Layer 3 of a small transformer language model trained on English Wikipedia (9 layers, counted from 0, width 64).
In attention head 0, each number of a token's query is one row of weights dot the token's vector x. The head spreads its attention over the tokens so far by the softmax of query dot key.

Query weights of the head. A number n stands for (n - 500) times 0.00097.
q0: 302 509 343 342 643 251 637 510 464 595 235 543 216 254 502 472 420 680 714 334 367 567 594 725 516 476 428 293 474 595 565 455 489 208 597 315 440 543 291 825 265 674 581 798 497 552 591 651 700 390 648 716 496 500 472 289 469 790 418 249 454 551 571 458
q1: 432 364 601 551 521 482 300 618 568 387 592 250 550 631 470 554 626 305 314 645 652 268 433 346 408 807 563 480 482 430 327 593 619 554 309 553 268 391 555 462 550 416 397 472 548 642 360 168 565 453 429 689 548 684 484 556 492 394 506 616 545 477 409 595
q2: 757 483 536 448 464 333 584 509 562 497 683 529 515 584 430 450 624 443 582 419 564 430 405 487 465 469 337 580 635 644 596 684 549 570 599 460 389 526 530 400 222 411 436 445 488 541 328 376 669 593 603 282 444 574 587 522 661 612 439 487 357 529 514 340
q3: 705 457 420 494 490 570 575 288 769 454 239 531 320 221 415 396 559 520 623 300 368 534 497 669 438 359 627 541 668 549 547 484 545 432 527 507 700 641 477 634 746 469 665 680 567 421 630 920 298 474 504 399 364 514 517 504 500 481 581 317 478 450 457 569
q4: 252 612 569 622 531 651 593 682 545 630 910 439 793 631 420 417 478 366 404 562 782 526 412 264 484 523 269 571 449 464 461 455 472 243 360 630 436 507 522 415 695 433 481 84 447 689 490 235 408 406 372 404 377 655 604 679 541 529 518 786 334 504 502 567
q5: 604 599 486 500 567 441 602 610 250 286 488 471 644 624 771 385 457 304 389 679 403 484 528 305 700 585 541 428 364 340 416 421 556 658 568 548 261 499 647 733 232 539 294 476 458 535 273 149 616 660 378 468 626 594 629 483 656 537 440 482 436 611 320 407
q6: 455 502 394 528 577 453 479 573 537 458 586 499 531 452 286 292 556 490 575 642 380 554 412 260 409 295 926 674 382 565 748 539 702 676 804 425 715 475 612 604 463 558 678 444 209 400 419 414 359 420 443 638 523 488 357 259 500 318 649 319 435 791 570 405
q7: 215 640 414 553 374 539 423 642 592 340 275 484 170 342 312 563 509 424 390 621 430 602 626 418 481 419 359 513 206 467 314 523 520 549 533 581 647 643 292 603 639 461 581 551 622 353 447 470 560 652 455 414 608 540 715 612 583 362 521 703 678 243 411 450
q8: 593 450 723 573 557 569 332 566 456 398 689 392 625 620 566 540 589 359 514 688 670 283 515 324 473 659 559 533 386 486 401 434 417 662 436 570 358 404 679 505 519 411 373 293 531 540 321 479 585 479 398 635 544 666 455 751 693 443 500 412 529 403 423 393
q9: 623 484 721 442 487 455 657 551 447 447 663 553 678 582 494 613 707 374 641 303 632 463 482 425 440 458 413 556 520 624 523 717 458 399 451 535 392 585 478 409 340 622 347 351 578 488 430 242 446 452 473 332 575 545 485 618 475 530 431 675 362 480 588 631
q10: 427 581 603 584 459 542 484 652 582 503 756 422 704 721 558 547 510 489 423 624 781 246 539 281 483 703 525 516 510 557 400 472 376 616 335 626 303 366 600 413 580 407 350 228 342 508 425 198 520 460 383 400 388 424 592 620 507 493 532 626 489 466 375 625
q11: 600 511 340 402 493 404 412 401 487 366 212 504 338 519 597 557 513 622 512 571 381 381 430 568 531 504 563 505 420 466 508 479 702 565 461 459 449 394 546 582 464 519 497 704 610 418 475 514 558 552 504 469 439 453 550 424 650 517 452 402 645 460 612 447
q12: 470 438 492 488 363 537 543 587 639 368 355 468 475 457 671 696 357 473 566 456 659 433 672 517 532 592 596 447 533 463 506 480 459 623 435 486 475 386 502 380 609 422 480 452 395 454 590 467 467 402 476 606 467 447 504 620 581 398 687 446 478 436 382 533
q13: 433 532 471 324 411 524 503 554 687 840 475 453 321 551 291 551 484 678 410 372 219 457 501 474 531 354 572 587 459 387 423 335 456 514 300 451 682 587 474 489 581 484 714 782 645 298 640 657 481 628 534 556 334 361 630 561 728 551 392 429 509 639 705 491
q14: 560 335 627 552 573 637 702 586 551 329 503 678 522 700 434 378 451 579 404 566 310 374 409 362 518 818 425 584 398 199 411 629 717 570 553 450 375 247 365 448 344 480 366 621 297 520 414 444 435 489 439 419 656 555 313 632 625 636 715 547 455 544 521 308
q15: 261 649 721 620 510 363 719 265 680 537 396 691 310 346 472 399 495 717 662 660 540 675 695 498 444 343 579 251 423 333 335 398 486 538 583 458 558 539 551 394 243 768 547 397 398 591 575 520 460 752 593 466 878 404 445 546 523 494 516 188 514 487 656 769
q16: 545 532 328 258 303 467 487 278 627 596 403 551 431 825 452 642 607 778 600 649 189 509 385 772 508 467 610 483 616 628 588 460 375 539 594 597 357 517 560 508 485 497 244 673 554 400 414 294 579 533 639 448 496 695 790 642 116 571 613 393 801 474 302 605
q17: 240 368 585 492 384 306 551 647 507 433 780 976 460 368 595 590 698 608 451 629 393 604 297 639 581 512 507 378 661 474 427 361 437 353 408 601 348 247 355 440 416 455 564 484 482 674 456 580 581 408 221 518 442 539 549 515 607 566 432 667 335 534 553 476
q18: 488 381 378 417 626 601 310 669 524 568 890 659 350 535 577 169 609 461 618 718 452 483 539 499 643 453 564 495 367 471 583 551 538 568 551 559 443 344 477 647 420 713 472 268 557 309 736 545 366 562 608 487 462 345 768 196 459 342 336 510 545 363 529 496
q19: 615 691 398 356 537 526 528 391 307 758 393 579 497 580 601 382 567 545 426 409 357 523 533 342 406 354 375 537 812 586 385 226 637 198 624 192 414 374 533 604 512 543 536 630 510 473 650 544 369 621 443 697 557 509 544 464 538 521 670 666 705 604 349 575
q20: 368 471 261 352 569 539 517 570 608 381 713 490 529 260 251 572 454 299 331 531 720 489 291 459 603 389 675 624 620 697 354 384 465 577 660 705 575 480 586 315 766 625 169 843 611 570 574 750 428 861 370 561 498 458 471 538 402 394 419 418 433 472 736 313
q21: 661 629 596 222 525 441 286 643 591 465 256 691 382 718 567 457 427 317 739 489 601 411 485 318 635 607 410 585 542 403 366 25 411 608 539 477 503 932 303 514 488 463 597 436 657 575 593 603 850 335 375 469 510 394 361 507 536 566 415 497 656 728 448 384
q22: 41 500 501 360 700 547 411 386 649 476 641 344 463 497 594 546 485 751 319 529 445 566 415 442 388 586 541 461 480 230 720 655 850 424 388 420 764 738 322 433 803 308 364 398 689 565 451 365 617 621 443 463 375 581 294 369 545 441 368 571 562 618 287 665
q23: 396 386 545 577 404 579 257 212 619 461 612 389 799 568 364 760 361 282 654 248 470 519 364 525 663 509 268 403 399 387 528 426 629 619 604 543 401 384 474 582 397 767 578 556 496 472 766 406 649 651 220 541 685 649 508 506 555 475 550 547 472 229 524 582
q24: 522 742 204 489 553 357 486 529 479 685 630 555 232 408 374 629 707 464 581 466 692 573 546 323 650 566 604 178 379 367 440 569 479 411 318 568 565 332 429 415 478 500 579 378 590 488 618 441 675 533 451 766 856 832 325 445 271 494 588 331 206 366 328 394
q25: 427 627 548 542 213 331 646 575 794 432 552 461 744 555 651 541 406 577 319 322 377 501 733 609 654 397 389 394 299 196 571 350 473 435 638 718 570 525 480 557 234 352 292 609 338 193 545 896 416 503 558 740 592 575 570 273 461 480 594 552 561 565 666 313
q26: 583 331 624 428 474 516 477 524 723 432 390 546 392 490 629 543 351 568 588 359 369 674 604 453 804 416 439 450 384 633 468 384 302 316 461 389 487 375 338 660 826 635 644 689 751 622 350 269 428 503 312 267 339 518 427 441 400 565 724 533 432 489 554 512
q27: 521 541 511 470 386 407 473 573 442 405 660 380 624 528 518 314 373 604 274 386 504 590 520 396 377 609 574 696 318 703 495 294 321 552 761 432 604 428 414 331 468 323 677 567 825 663 601 530 696 559 533 134 741 376 401 603 452 248 507 687 630 325 487 716
q28: 301 695 383 301 386 382 403 405 501 477 226 551 483 323 548 601 490 320 488 465 303 503 799 780 782 643 591 388 548 219 431 633 464 480 561 459 551 506 368 696 514 530 489 602 412 570 592 472 412 295 660 349 358 730 513 553 623 130 684 382 641 625 602 594
q29: 409 395 583 607 709 524 486 520 507 651 413 501 421 478 624 478 185 617 585 487 466 577 560 464 501 443 633 699 748 523 491 359 468 666 308 591 785 260 400 684 238 135 478 503 640 419 572 527 471 470 619 411 495 525 563 574 325 620 460 615 652 454 361 201
q30: 878 383 359 522 381 484 266 462 486 613 331 257 529 213 299 466 574 731 544 625 427 762 409 532 572 506 548 446 503 478 366 508 571 186 609 471 665 732 450 354 448 548 312 349 642 448 542 437 450 578 529 403 682 370 450 410 678 670 599 701 270 495 475 687
q31: 787 411 755 404 459 451 870 339 414 510 616 567 481 380 488 380 548 342 408 591 437 620 558 523 332 585 661 301 482 350 375 695 578 416 476 697 742 639 662 433 326 713 480 650 697 549 540 302 526 228 325 579 278 599 395 729 515 548 179 476 705 501 388 376

Each question shows a short text with each token's key, already scaled and adjusted for position as the last token sees it. A number n stands for (n - 500) times 0.0028.

Then comes the last token's vector x. A number n stands for (n - 500) times 0.0093.

0 "care": 494 621 694 226 799 244 671 558 261 423 324 619 381 237 480 647 465 506 679 510 629 767 418 529 430 803 596 345 517 562 355 449
1 "er": 632 666 626 337 757 382 612 590 361 432 542 541 481 381 472 755 546 499 602 588 482 588 444 437 386 631 620 335 530 404 388 458
2 ", ": 561 502 574 342 777 457 553 497 515 538 468 448 342 359 537 510 582 514 502 563 479 592 607 509 474 626 611 483 635 476 533 457
3 "but ": 508 502 605 305 880 422 565 433 502 479 411 453 327 398 578 500 504 500 492 541 551 537 464 529 427 593 537 479 691 493 520 538
4 "d": 298 813 694 229 865 190 601 604 768 519 628 589 350 470 596 567 619 377 506 603 577 506 394 540 399 624 614 469 624 663 517 399
5 "evel": 286 707 657 189 830 183 713 530 410 653 541 624 312 342 406 684 507 341 634 467 538 614 493 353 383 485 506 574 525 636 471 405
x: 490 389 403 500 706 616 381 678 418 464 700 298 736 606 415 599 475 646 576 548 606 499 566 322 649 697 540 212 449 452 519 737 399 232 481 604 332 527 570 323 713 590 265 480 403 713 485 357 702 397 510 473 367 331 718 569 629 505 417 443 186 523 466 459
Which token does the last token look at most? 4 "d"

0 ", ": 486 541 566 288 827 398 584 447 437 496 428 443 283 368 559 496 586 449 478 562 473 572 588 504 470 547 644 455 681 512 543 508
1 "on ": 537 499 541 274 893 332 583 497 470 491 420 439 280 409 604 520 464 387 515 450 477 526 501 517 479 590 501 359 686 511 508 566
2 "a ": 481 511 548 320 859 347 553 510 488 510 446 449 351 361 542 478 516 402 427 471 503 460 493 501 496 506 510 479 686 499 543 513
3 "C": 607 750 712 233 836 208 666 492 750 416 595 665 337 351 523 548 518 391 466 602 431 493 567 402 496 565 583 529 619 651 457 403
4 "ot": 360 632 682 221 922 311 654 505 694 541 533 586 282 317 477 629 515 355 535 546 460 590 451 459 464 693 645 551 666 662 509 462
5 "ton ": 462 510 591 290 792 378 567 554 518 504 424 429 320 337 494 481 549 370 505 448 494 469 521 482 498 556 487 430 615 507 438 529
x: 468 538 476 516 626 640 550 566 489 572 432 511 525 525 199 396 499 513 325 316 590 699 419 564 541 577 408 430 516 378 591 521 468 428 754 342 399 587 589 446 373 281 331 530 393 491 557 572 534 462 494 465 386 510 533 934 684 533 631 546 408 521 339 518
Which two tokens does the last token look at most, in order? 2 "a ", 1 "on "

0 "T": 410 531 663 283 761 349 638 538 329 313 498 667 474 277 330 518 538 363 572 549 485 537 440 385 445 690 556 526 639 533 386 339
1 "T": 595 588 662 278 762 350 638 538 332 332 514 660 477 276 330 518 538 363 572 549 485 537 440 385 445 690 556 526 639 533 386 339
2 "\n": 504 449 621 241 827 436 515 503 478 525 427 396 322 404 531 541 581 372 490 524 416 465 515 438 522 646 518 524 639 557 431 504
3 "| ": 498 497 641 201 964 322 613 487 563 529 388 396 214 497 524 586 462 413 512 516 507 515 608 466 486 676 575 415 705 562 419 534
4 "F": 308 738 780 115 918 274 595 432 751 537 559 635 267 496 561 651 587 370 541 594 562 544 468 406 368 774 573 448 631 710 468 462
5 "ir": 364 567 715 206 873 303 751 552 453 617 548 542 381 375 391 659 612 564 617 524 500 599 479 404 538 696 515 358 683 588 478 482
x: 409 605 237 628 459 610 664 629 706 512 739 540 431 850 442 559 556 492 347 422 732 495 411 703 666 663 355 248 265 517 502 464 140 497 452 575 463 539 563 498 526 343 354 445 476 617 230 148 429 545 519 452 412 662 671 612 548 573 580 620 531 466 414 297
Which token does the last token look at most, and with what share of its attention? 4 "F", with about 100%

0 "o": 424 614 622 340 618 482 594 553 402 427 408 595 325 317 534 534 531 510 578 480 469 561 554 338 368 664 629 506 495 512 533 476
1 "ti": 566 536 530 479 710 471 560 563 529 393 582 574 571 238 627 599 429 520 568 416 471 717 619 450 521 612 559 487 555 528 530 407
2 "ated ": 527 482 538 344 822 408 626 457 529 485 473 399 395 426 599 476 468 463 523 461 452 433 471 522 400 568 494 468 616 500 532 516
3 "Al": 577 597 658 305 827 354 615 434 590 413 604 598 524 373 586 591 608 463 457 463 430 647 567 352 539 636 603 389 592 569 526 474
4 "ber": 387 716 661 174 795 342 727 502 706 594 625 499 486 411 458 741 502 454 591 483 535 516 374 463 373 611 680 348 715 592 362 598
5 "t ": 491 514 554 296 846 420 529 519 507 479 452 402 326 413 518 492 516 433 515 446 526 531 513 464 482 609 462 460 626 552 445 463
x: 457 492 495 543 614 628 471 478 458 620 396 512 582 452 99 419 565 531 353 398 619 704 382 606 585 646 488 422 403 478 536 621 433 445 564 417 409 461 600 473 368 428 422 549 396 620 474 520 488 401 535 416 323 547 463 937 593 499 565 628 413 540 410 536
Which token does the last token look at most? 2 "ated "

0 "| ": 501 523 621 266 903 369 578 437 461 529 365 423 209 527 467 512 495 421 458 563 495 548 578 466 452 575 666 397 727 513 460 539
1 "S": 633 733 720 136 799 283 631 481 360 360 455 713 291 258 393 627 607 379 496 612 612 414 489 469 486 578 520 471 689 634 554 415
2 "ec": 714 686 757 171 792 346 737 466 626 404 501 617 261 301 524 730 683 461 546 513 509 565 403 382 463 562 631 676 734 588 466 454
3 "ond ": 507 548 644 291 891 318 517 516 485 576 402 467 250 360 599 514 520 415 421 536 500 494 389 471 398 602 468 426 610 538 443 516
4 "| ": 481 476 647 264 914 346 559 469 526 532 397 422 264 426 458 500 548 477 490 518 495 557 581 455 490 630 601 418 702 541 483 484
5 "B": 273 701 723 240 852 289 497 543 511 602 601 602 306 469 462 540 591 362 501 595 566 632 577 526 504 669 639 531 650 530 556 375
x: 544 811 442 511 511 487 402 523 310 439 674 474 556 583 371 304 431 323 443 360 261 673 470 642 603 491 438 636 349 513 754 751 172 358 372 639 422 400 536 489 492 384 313 444 459 496 464 480 597 402 488 558 456 581 470 661 655 697 820 571 608 437 375 635
Which token does the last token look at most? 3 "ond "

0 "c": 508 567 635 349 678 324 678 417 313 311 552 637 402 251 540 507 467 401 439 522 432 477 438 399 518 545 547 580 447 720 309 422
1 "ast ": 543 496 527 287 841 367 535 516 471 455 422 421 282 416 568 553 581 454 554 464 511 475 487 485 445 543 457 403 607 542 480 470
2 "in ": 524 568 624 228 848 305 592 460 503 585 367 457 254 298 614 513 550 422 464 559 437 526 486 506 449 576 491 411 651 533 555 525
3 "a ": 512 521 585 309 872 338 557 506 480 517 459 451 367 349 541 494 519 421 422 491 505 478 470 478 495 515 513 453 692 511 529 496
4 "S": 373 770 720 111 785 200 643 487 696 614 519 671 326 205 426 621 572 426 496 585 598 442 478 486 498 565 558 448 657 613 619 420
5 "und": 258 630 676 322 866 273 598 460 394 558 572 649 395 298 433 532 499 306 500 584 509 738 277 545 441 630 648 368 601 602 368 449
x: 397 791 477 452 481 492 493 882 342 315 713 560 724 586 455 546 533 166 330 570 823 622 402 535 556 324 368 451 283 494 574 657 346 425 426 489 309 421 579 590 578 323 429 606 458 568 524 388 638 358 412 444 344 616 608 636 674 479 554 301 494 506 637 427
Which two tokens does the last token look at most, in order? 4 "S", 5 "und"

0 "r": 447 560 618 371 741 389 711 632 355 315 532 650 522 306 508 619 437 436 611 433 538 509 548 536 505 644 527 429 622 592 380 458
1 "atic": 545 499 694 396 693 397 637 466 499 467 484 518 531 379 394 582 423 446 507 447 435 623 519 569 366 558 648 590 537 568 420 432
2 " ": 531 533 487 322 799 433 557 521 515 469 441 465 335 378 537 476 556 457 471 472 581 470 535 507 440 525 497 487 632 529 464 451
3 "Con": 626 776 745 167 823 216 567 523 741 476 566 549 355 330 477 696 578 313 469 509 574 500 499 377 429 584 691 401 745 580 453 422
4 "g": 326 732 746 226 914 244 742 487 704 583 568 628 373 354 548 675 428 479 554 605 505 491 359 420 352 737 605 369 646 558 324 371
5 "res": 349 594 551 276 776 245 749 455 439 704 509 590 359 402 462 511 387 395 550 332 569 372 548 516 357 749 543 466 499 676 398 431
x: 570 478 178 601 590 575 564 648 247 353 745 355 806 595 473 396 522 489 451 328 765 685 297 391 482 572 570 246 607 567 426 658 364 399 435 439 412 654 709 438 463 478 496 326 428 397 460 367 622 454 485 494 357 438 577 559 522 446 406 776 463 873 428 682
Which two tokens does the last token look at most, in order? 4 "g", 5 "res"

0 "ut": 447 568 658 296 781 410 599 655 278 358 451 623 347 306 437 744 412 411 539 599 456 651 589 422 451 631 658 415 571 582 461 507
1 "es ": 502 506 531 303 809 467 562 479 512 507 447 404 343 369 532 539 552 429 499 486 458 496 528 554 416 545 494 472 658 512 487 516
2 "and ": 541 502 557 264 896 431 580 460 482 493 389 498 343 363 610 490 532 440 503 573 532 489 530 524 494 580 565 463 686 529 509 485
3 "4": 534 603 656 351 912 189 645 471 576 498 532 580 430 352 453 612 488 444 510 526 561 462 590 448 449 565 523 484 597 530 485 577
4 "8 ": 481 477 640 282 905 203 663 468 540 484 482 503 341 318 444 609 522 513 501 498 472 466 534 435 420 605 527 443 550 514 447 516
5 "sec": 256 769 744 119 792 307 691 532 448 587 552 632 316 258 517 716 602 370 670 472 662 584 425 552 477 500 604 578 766 589 464 535
x: 355 570 494 468 402 590 540 427 172 445 579 362 532 450 331 648 622 471 560 421 362 673 495 594 527 639 415 661 212 385 442 700 351 218 509 594 388 757 579 390 626 369 354 195 388 608 469 454 599 569 498 591 402 502 880 472 547 507 558 515 466 690 771 622
Which two tokens does the last token look at most, in order? 1 "es ", 4 "8 "

0 "li": 584 529 569 479 749 389 568 576 334 408 539 655 527 314 509 472 543 571 588 599 584 765 509 300 351 637 475 308 502 604 279 437
1 "am": 692 508 629 484 784 455 695 514 428 389 579 596 595 317 583 650 530 459 594 517 442 616 509 460 353 699 579 373 548 445 350 510
2 "ent ": 567 485 542 317 787 426 503 561 513 445 470 394 337 391 583 558 521 409 504 482 524 453 572 494 403 525 457 410 635 547 502 562
3 "S": 591 779 700 141 760 250 639 502 704 516 499 694 348 193 397 617 577 425 517 574 584 455 498 467 473 588 550 452 638 618 562 411
4 "qu": 276 688 723 265 802 253 696 412 627 647 569 655 354 195 401 527 429 395 486 577 502 666 413 358 272 620 658 522 597 729 440 373
5 "are ": 546 523 556 344 783 480 582 481 532 457 506 403 410 316 532 563 597 420 505 516 523 459 506 453 466 485 458 399 673 552 465 539
x: 294 544 299 614 551 688 570 481 452 829 435 462 460 518 168 511 493 372 428 371 631 688 360 627 468 706 389 496 394 361 478 522 576 414 577 259 448 566 567 332 475 410 420 497 540 479 523 539 616 407 550 534 465 430 450 845 673 543 685 473 455 468 434 533
Which token does the last token look at most, and with what share of its attention? 2 "ent ", with about 80%

0 "ep": 478 609 702 330 774 390 735 533 408 388 455 530 369 402 566 653 395 454 554 480 453 615 448 337 273 487 587 466 476 671 481 394
1 "is": 554 434 677 391 729 447 621 528 441 432 576 495 522 336 417 649 542 431 493 574 440 518 572 430 486 544 564 327 580 500 346 400
2 "od": 661 566 616 372 800 455 544 582 505 354 548 527 483 490 502 587 527 471 587 547 406 553 500 414 403 612 694 325 538 583 334 296
3 "es ": 500 486 523 336 770 488 557 476 478 491 476 361 400 381 546 530 513 450 506 477 465 467 509 521 419 546 481 447 629 470 484 515
4 "of ": 507 499 591 318 835 430 520 549 516 490 462 424 368 383 665 499 529 425 500 519 475 463 529 503 460 529 497 406 688 505 559 478
5 "im": 331 695 677 357 857 193 573 544 454 610 726 575 383 373 550 535 534 504 432 603 494 555 530 525 403 419 608 482 650 670 584 341
x: 456 559 322 610 738 614 531 599 371 580 633 437 629 668 473 421 565 252 602 325 561 568 258 487 478 580 368 599 726 426 695 587 361 488 359 927 351 482 816 225 694 417 433 348 264 484 570 95 508 606 355 445 462 436 392 608 537 560 482 488 441 490 571 570
Which token does the last token look at most? 5 "im"

0 "and ": 471 493 539 265 908 427 611 452 463 495 388 501 344 377 614 509 538 443 510 579 532 508 510 530 497 586 575 470 695 513 513 515
1 "200": 579 658 592 442 848 341 671 587 461 486 485 628 418 381 569 589 501 492 558 394 493 518 594 534 422 639 581 509 585 537 479 421
2 "5 ": 563 464 615 317 909 275 633 507 505 506 442 542 343 310 456 624 475 473 520 516 452 421 519 430 401 621 486 472 526 516 386 553
3 "4": 535 601 647 371 915 254 639 527 578 494 517 611 421 360 462 632 491 476 550 537 531 456 594 478 455 583 547 485 600 500 448 585
4 "x": 285 699 655 344 846 330 686 497 657 597 548 639 366 436 462 734 506 574 581 492 554 574 495 527 474 648 546 468 625 378 597 336
5 "8": 442 510 581 444 840 329 747 464 500 564 513 607 535 294 461 588 519 472 665 518 426 534 576 494 497 613 568 439 524 419 409 484
x: 527 593 402 591 680 448 682 694 432 634 755 445 654 704 402 335 597 309 441 274 673 606 425 595 430 459 224 331 429 470 647 603 405 329 832 337 465 474 626 300 343 439 386 361 442 742 396 458 679 455 412 540 355 668 545 454 459 707 505 613 344 417 491 561
Which token does the last token look at most? 2 "5 "

0 "and ": 471 493 539 265 908 427 611 452 463 495 388 501 344 377 614 509 538 443 510 579 532 508 510 530 497 586 575 470 695 513 513 515
1 "tr": 777 751 778 192 810 223 636 581 228 353 412 678 143 229 581 833 558 255 519 560 555 469 494 577 390 614 657 363 642 605 572 551
2 "ack ": 510 522 529 314 835 419 565 493 516 489 449 448 345 442 557 542 539 399 449 433 472 489 476 465 462 553 487 468 628 516 505 433
3 "te": 596 697 780 267 857 190 585 446 651 654 435 625 264 224 551 642 624 535 436 562 541 482 533 426 380 704 694 446 549 706 606 557
4 "am": 273 713 694 351 861 274 662 517 662 472 635 606 458 361 649 718 576 437 523 494 495 586 540 522 376 668 662 432 602 481 416 486
5 "s": 280 681 612 197 733 289 714 588 471 652 455 624 314 178 503 630 532 434 589 576 434 549 550 499 495 661 607 360 484 623 425 430
x: 479 560 222 412 593 467 727 666 340 505 525 401 525 437 551 411 561 473 466 302 816 662 292 358 389 833 568 295 559 365 478 546 307 416 505 492 365 551 581 390 503 364 377 462 358 579 584 338 802 506 423 556 521 750 542 454 581 433 651 894 502 516 575 360
Which token does the last token look at most? 0 "and "

0 "is": 470 412 705 390 698 440 617 530 393 438 560 500 529 368 411 640 527 463 476 570 460 529 593 466 509 544 613 385 578 456 404 401
1 "m ": 521 505 531 293 786 465 537 529 432 434 458 407 334 384 600 561 564 441 544 509 455 521 469 504 455 523 516 410 621 511 491 463
2 "care": 753 692 806 138 848 141 607 511 593 480 405 549 359 246 542 682 453 472 553 510 689 722 404 536 428 757 567 331 591 612 457 470
3 "er": 608 726 632 276 814 323 619 547 692 576 554 530 397 400 482 760 527 489 601 593 499 543 430 414 375 575 658 312 577 440 413 526
4 ", ": 474 515 583 324 794 441 564 463 569 535 467 428 321 361 538 504 565 493 508 566 488 601 588 498 459 573 623 466 632 499 513 485
5 "but ": 493 519 615 307 880 422 560 426 510 481 435 430 330 396 577 501 495 496 493 545 548 541 472 526 424 587 540 470 690 500 514 543
x: 314 518 418 462 588 695 525 533 539 669 441 458 722 504 206 421 519 371 446 365 404 685 361 602 450 726 359 416 419 444 444 575 374 467 638 415 490 426 626 410 580 496 518 701 350 567 501 388 492 557 431 496 391 539 455 911 514 505 731 423 404 508 413 542
Which token does the last token look at most, and with what share of its attention? 5 "but ", with about 60%

0 "on ": 508 503 520 270 878 338 583 496 449 495 415 435 273 408 597 508 490 389 531 451 476 500 501 523 448 591 476 364 648 527 498 567
1 "May ": 538 747 700 145 827 178 636 484 377 561 346 537 192 345 522 671 493 511 436 502 492 511 442 481 458 599 557 437 565 592 458 486
2 "5": 568 566 601 404 920 211 594 521 541 483 536 579 455 347 408 616 468 436 510 534 540 463 602 525 510 594 537 497 637 469 473 613
3 ", ": 568 534 634 317 791 391 572 518 545 568 453 471 307 374 567 559 593 503 453 563 463 581 579 501 503 543 635 474 647 468 513 506
4 "201": 450 632 643 387 853 343 633 598 589 657 485 590 367 363 538 578 464 469 531 436 433 613 566 522 388 698 666 451 595 544 465 486
5 "8": 430 507 574 446 889 322 720 487 501 544 525 597 508 304 465 601 492 442 638 572 416 520 607 498 485 626 581 406 524 416 383 552
x: 465 563 392 550 639 446 637 672 421 713 723 405 690 708 472 306 604 300 364 301 664 642 392 591 410 430 200 308 458 447 687 629 418 291 795 392 505 436 663 373 333 447 343 390 449 748 464 515 641 524 384 548 355 656 471 476 533 693 496 632 365 476 436 560
Which two tokens does the last token look at most, in order? 1 "May ", 0 "on "

0 "b": 466 551 676 356 715 351 589 425 381 372 488 594 438 347 399 487 513 363 437 510 536 685 465 465 549 671 633 558 510 571 458 388
1 "ro": 580 634 604 370 710 448 707 332 375 436 564 577 537 420 386 491 498 413 499 571 513 565 531 308 269 578 601 416 512 685 410 514
2 "ad": 737 685 741 290 729 279 691 587 529 409 407 561 372 373 472 582 489 462 604 526 635 571 445 331 440 579 630 358 558 497 434 335
3 "c": 502 706 596 364 630 347 716 469 693 440 592 632 454 224 523 497 513 433 459 512 432 539 446 400 525 526 569 600 480 655 354 373
4 "ast": 326 611 659 423 756 372 653 545 598 489 570 552 551 404 459 536 550 441 472 525 546 649 425 543 390 617 582 423 413 580 368 389
5 "er": 345 599 524 377 680 390 628 487 515 633 590 501 545 378 522 678 462 460 534 544 490 493 385 423 417 558 583 364 483 406 401 493
x: 618 482 401 449 734 637 398 758 409 707 504 302 620 398 586 445 516 354 428 453 912 558 405 781 408 597 377 250 579 426 442 486 450 300 537 640 276 546 567 279 477 299 284 550 497 687 490 421 622 341 487 544 400 432 551 508 344 538 613 763 621 622 386 495
Which token does the last token look at most, and with what share of its attention? 3 "c", with about 30%

0 "et": 484 532 674 339 758 360 552 550 331 428 446 547 430 321 376 583 433 408 569 622 517 617 541 467 328 644 538 420 428 621 416 421
1 "y": 509 568 666 362 769 474 690 523 410 393 538 519 557 287 481 604 546 510 510 595 530 665 466 419 499 627 605 382 590 478 478 420
2 "-": 517 558 458 344 812 358 571 515 511 524 448 512 410 283 516 470 576 495 559 450 493 539 543 414 466 624 533 458 647 512 497 363
3 "sh": 554 762 670 212 870 166 664 497 725 507 512 638 262 354 475 571 460 413 514 450 470 644 394 465 443 706 615 539 625 617 552 419
4 "ow ": 514 502 546 321 821 458 533 489 535 486 408 413 328 416 546 474 563 453 597 493 506 518 456 473 433 621 468 435 614 488 459 492
5 "form": 167 774 742 161 897 133 771 548 380 637 592 559 297 409 429 652 517 394 685 512 686 719 478 545 366 567 560 457 639 602 450 456
x: 517 520 389 599 535 612 600 588 273 465 733 331 564 650 526 551 366 492 340 469 427 638 161 474 500 640 331 549 369 403 792 661 356 242 400 486 441 664 749 439 649 548 348 417 371 780 268 421 479 373 495 551 423 459 536 562 609 682 753 266 357 621 466 610
Which two tokens does the last token look at most, in order? 4 "ow ", 2 "-"

0 "si": 532 546 608 469 688 526 598 471 440 456 437 640 405 218 535 570 506 542 692 678 534 606 501 339 329 485 513 489 439 642 358 506
1 "x ": 496 500 499 349 832 402 600 481 518 500 445 458 344 360 539 501 538 467 515 425 422 448 536 498 481 561 522 448 585 485 495 417
2 "v": 703 759 667 259 789 239 684 467 629 396 614 603 308 404 636 514 512 412 391 580 688 587 566 409 422 558 591 491 467 742 554 433
3 "ic": 496 706 670 220 863 326 768 449 788 429 605 583 385 398 521 649 565 434 527 538 504 551 473 479 377 635 573 636 691 634 443 474
4 "tor": 424 585 622 344 789 350 653 434 625 591 519 558 450 337 458 693 481 393 585 510 373 487 535 517 425 597 708 458 560 465 461 486
5 "ies ": 482 524 525 330 798 463 554 481 491 482 486 376 377 383 573 548 554 471 495 474 473 506 502 578 456 559 536 429 647 528 441 472
x: 408 466 433 669 570 673 571 528 449 719 464 532 449 375 118 385 538 512 324 280 661 773 409 562 579 590 392 567 521 383 516 553 513 416 521 372 473 553 618 294 398 437 508 576 376 593 381 557 575 431 383 469 411 531 472 810 617 500 691 624 500 472 407 497
Which token does the last token look at most? 2 "v"

0 "also ": 485 518 557 262 935 398 582 542 489 479 428 472 290 393 534 558 566 491 593 534 520 485 462 505 458 663 489 487 738 543 467 479
1 "was ": 487 533 613 293 871 352 603 448 507 485 462 409 299 402 529 566 573 448 444 592 521 534 420 452 515 472 558 368 731 501 548 612
2 "a ": 499 518 578 326 891 346 575 485 499 503 470 446 397 393 521 489 544 431 427 532 494 498 458 471 480 476 537 437 735 510 544 517
3 "m": 607 761 723 274 866 238 716 443 797 475 636 573 310 386 541 636 546 434 579 640 495 598 461 556 448 546 670 440 626 609 615 417
4 "ember ": 423 582 692 217 813 334 466 533 568 625 405 442 222 320 475 603 560 472 445 588 507 521 504 454 386 531 523 384 634 525 500 468
5 "of ": 502 487 630 312 859 417 472 566 526 477 485 433 352 375 642 492 558 437 472 566 497 478 533 487 489 523 497 389 705 538 536 493
x: 355 658 504 571 680 554 603 394 452 683 329 517 601 639 131 361 691 425 405 350 457 680 417 604 551 496 447 497 506 396 337 644 279 515 586 597 376 546 709 428 584 444 343 445 317 696 546 483 472 541 494 394 501 430 389 780 666 440 556 537 422 504 465 580
Which token does the last token look at most, and with what share of its attention? 1 "was ", with about 30%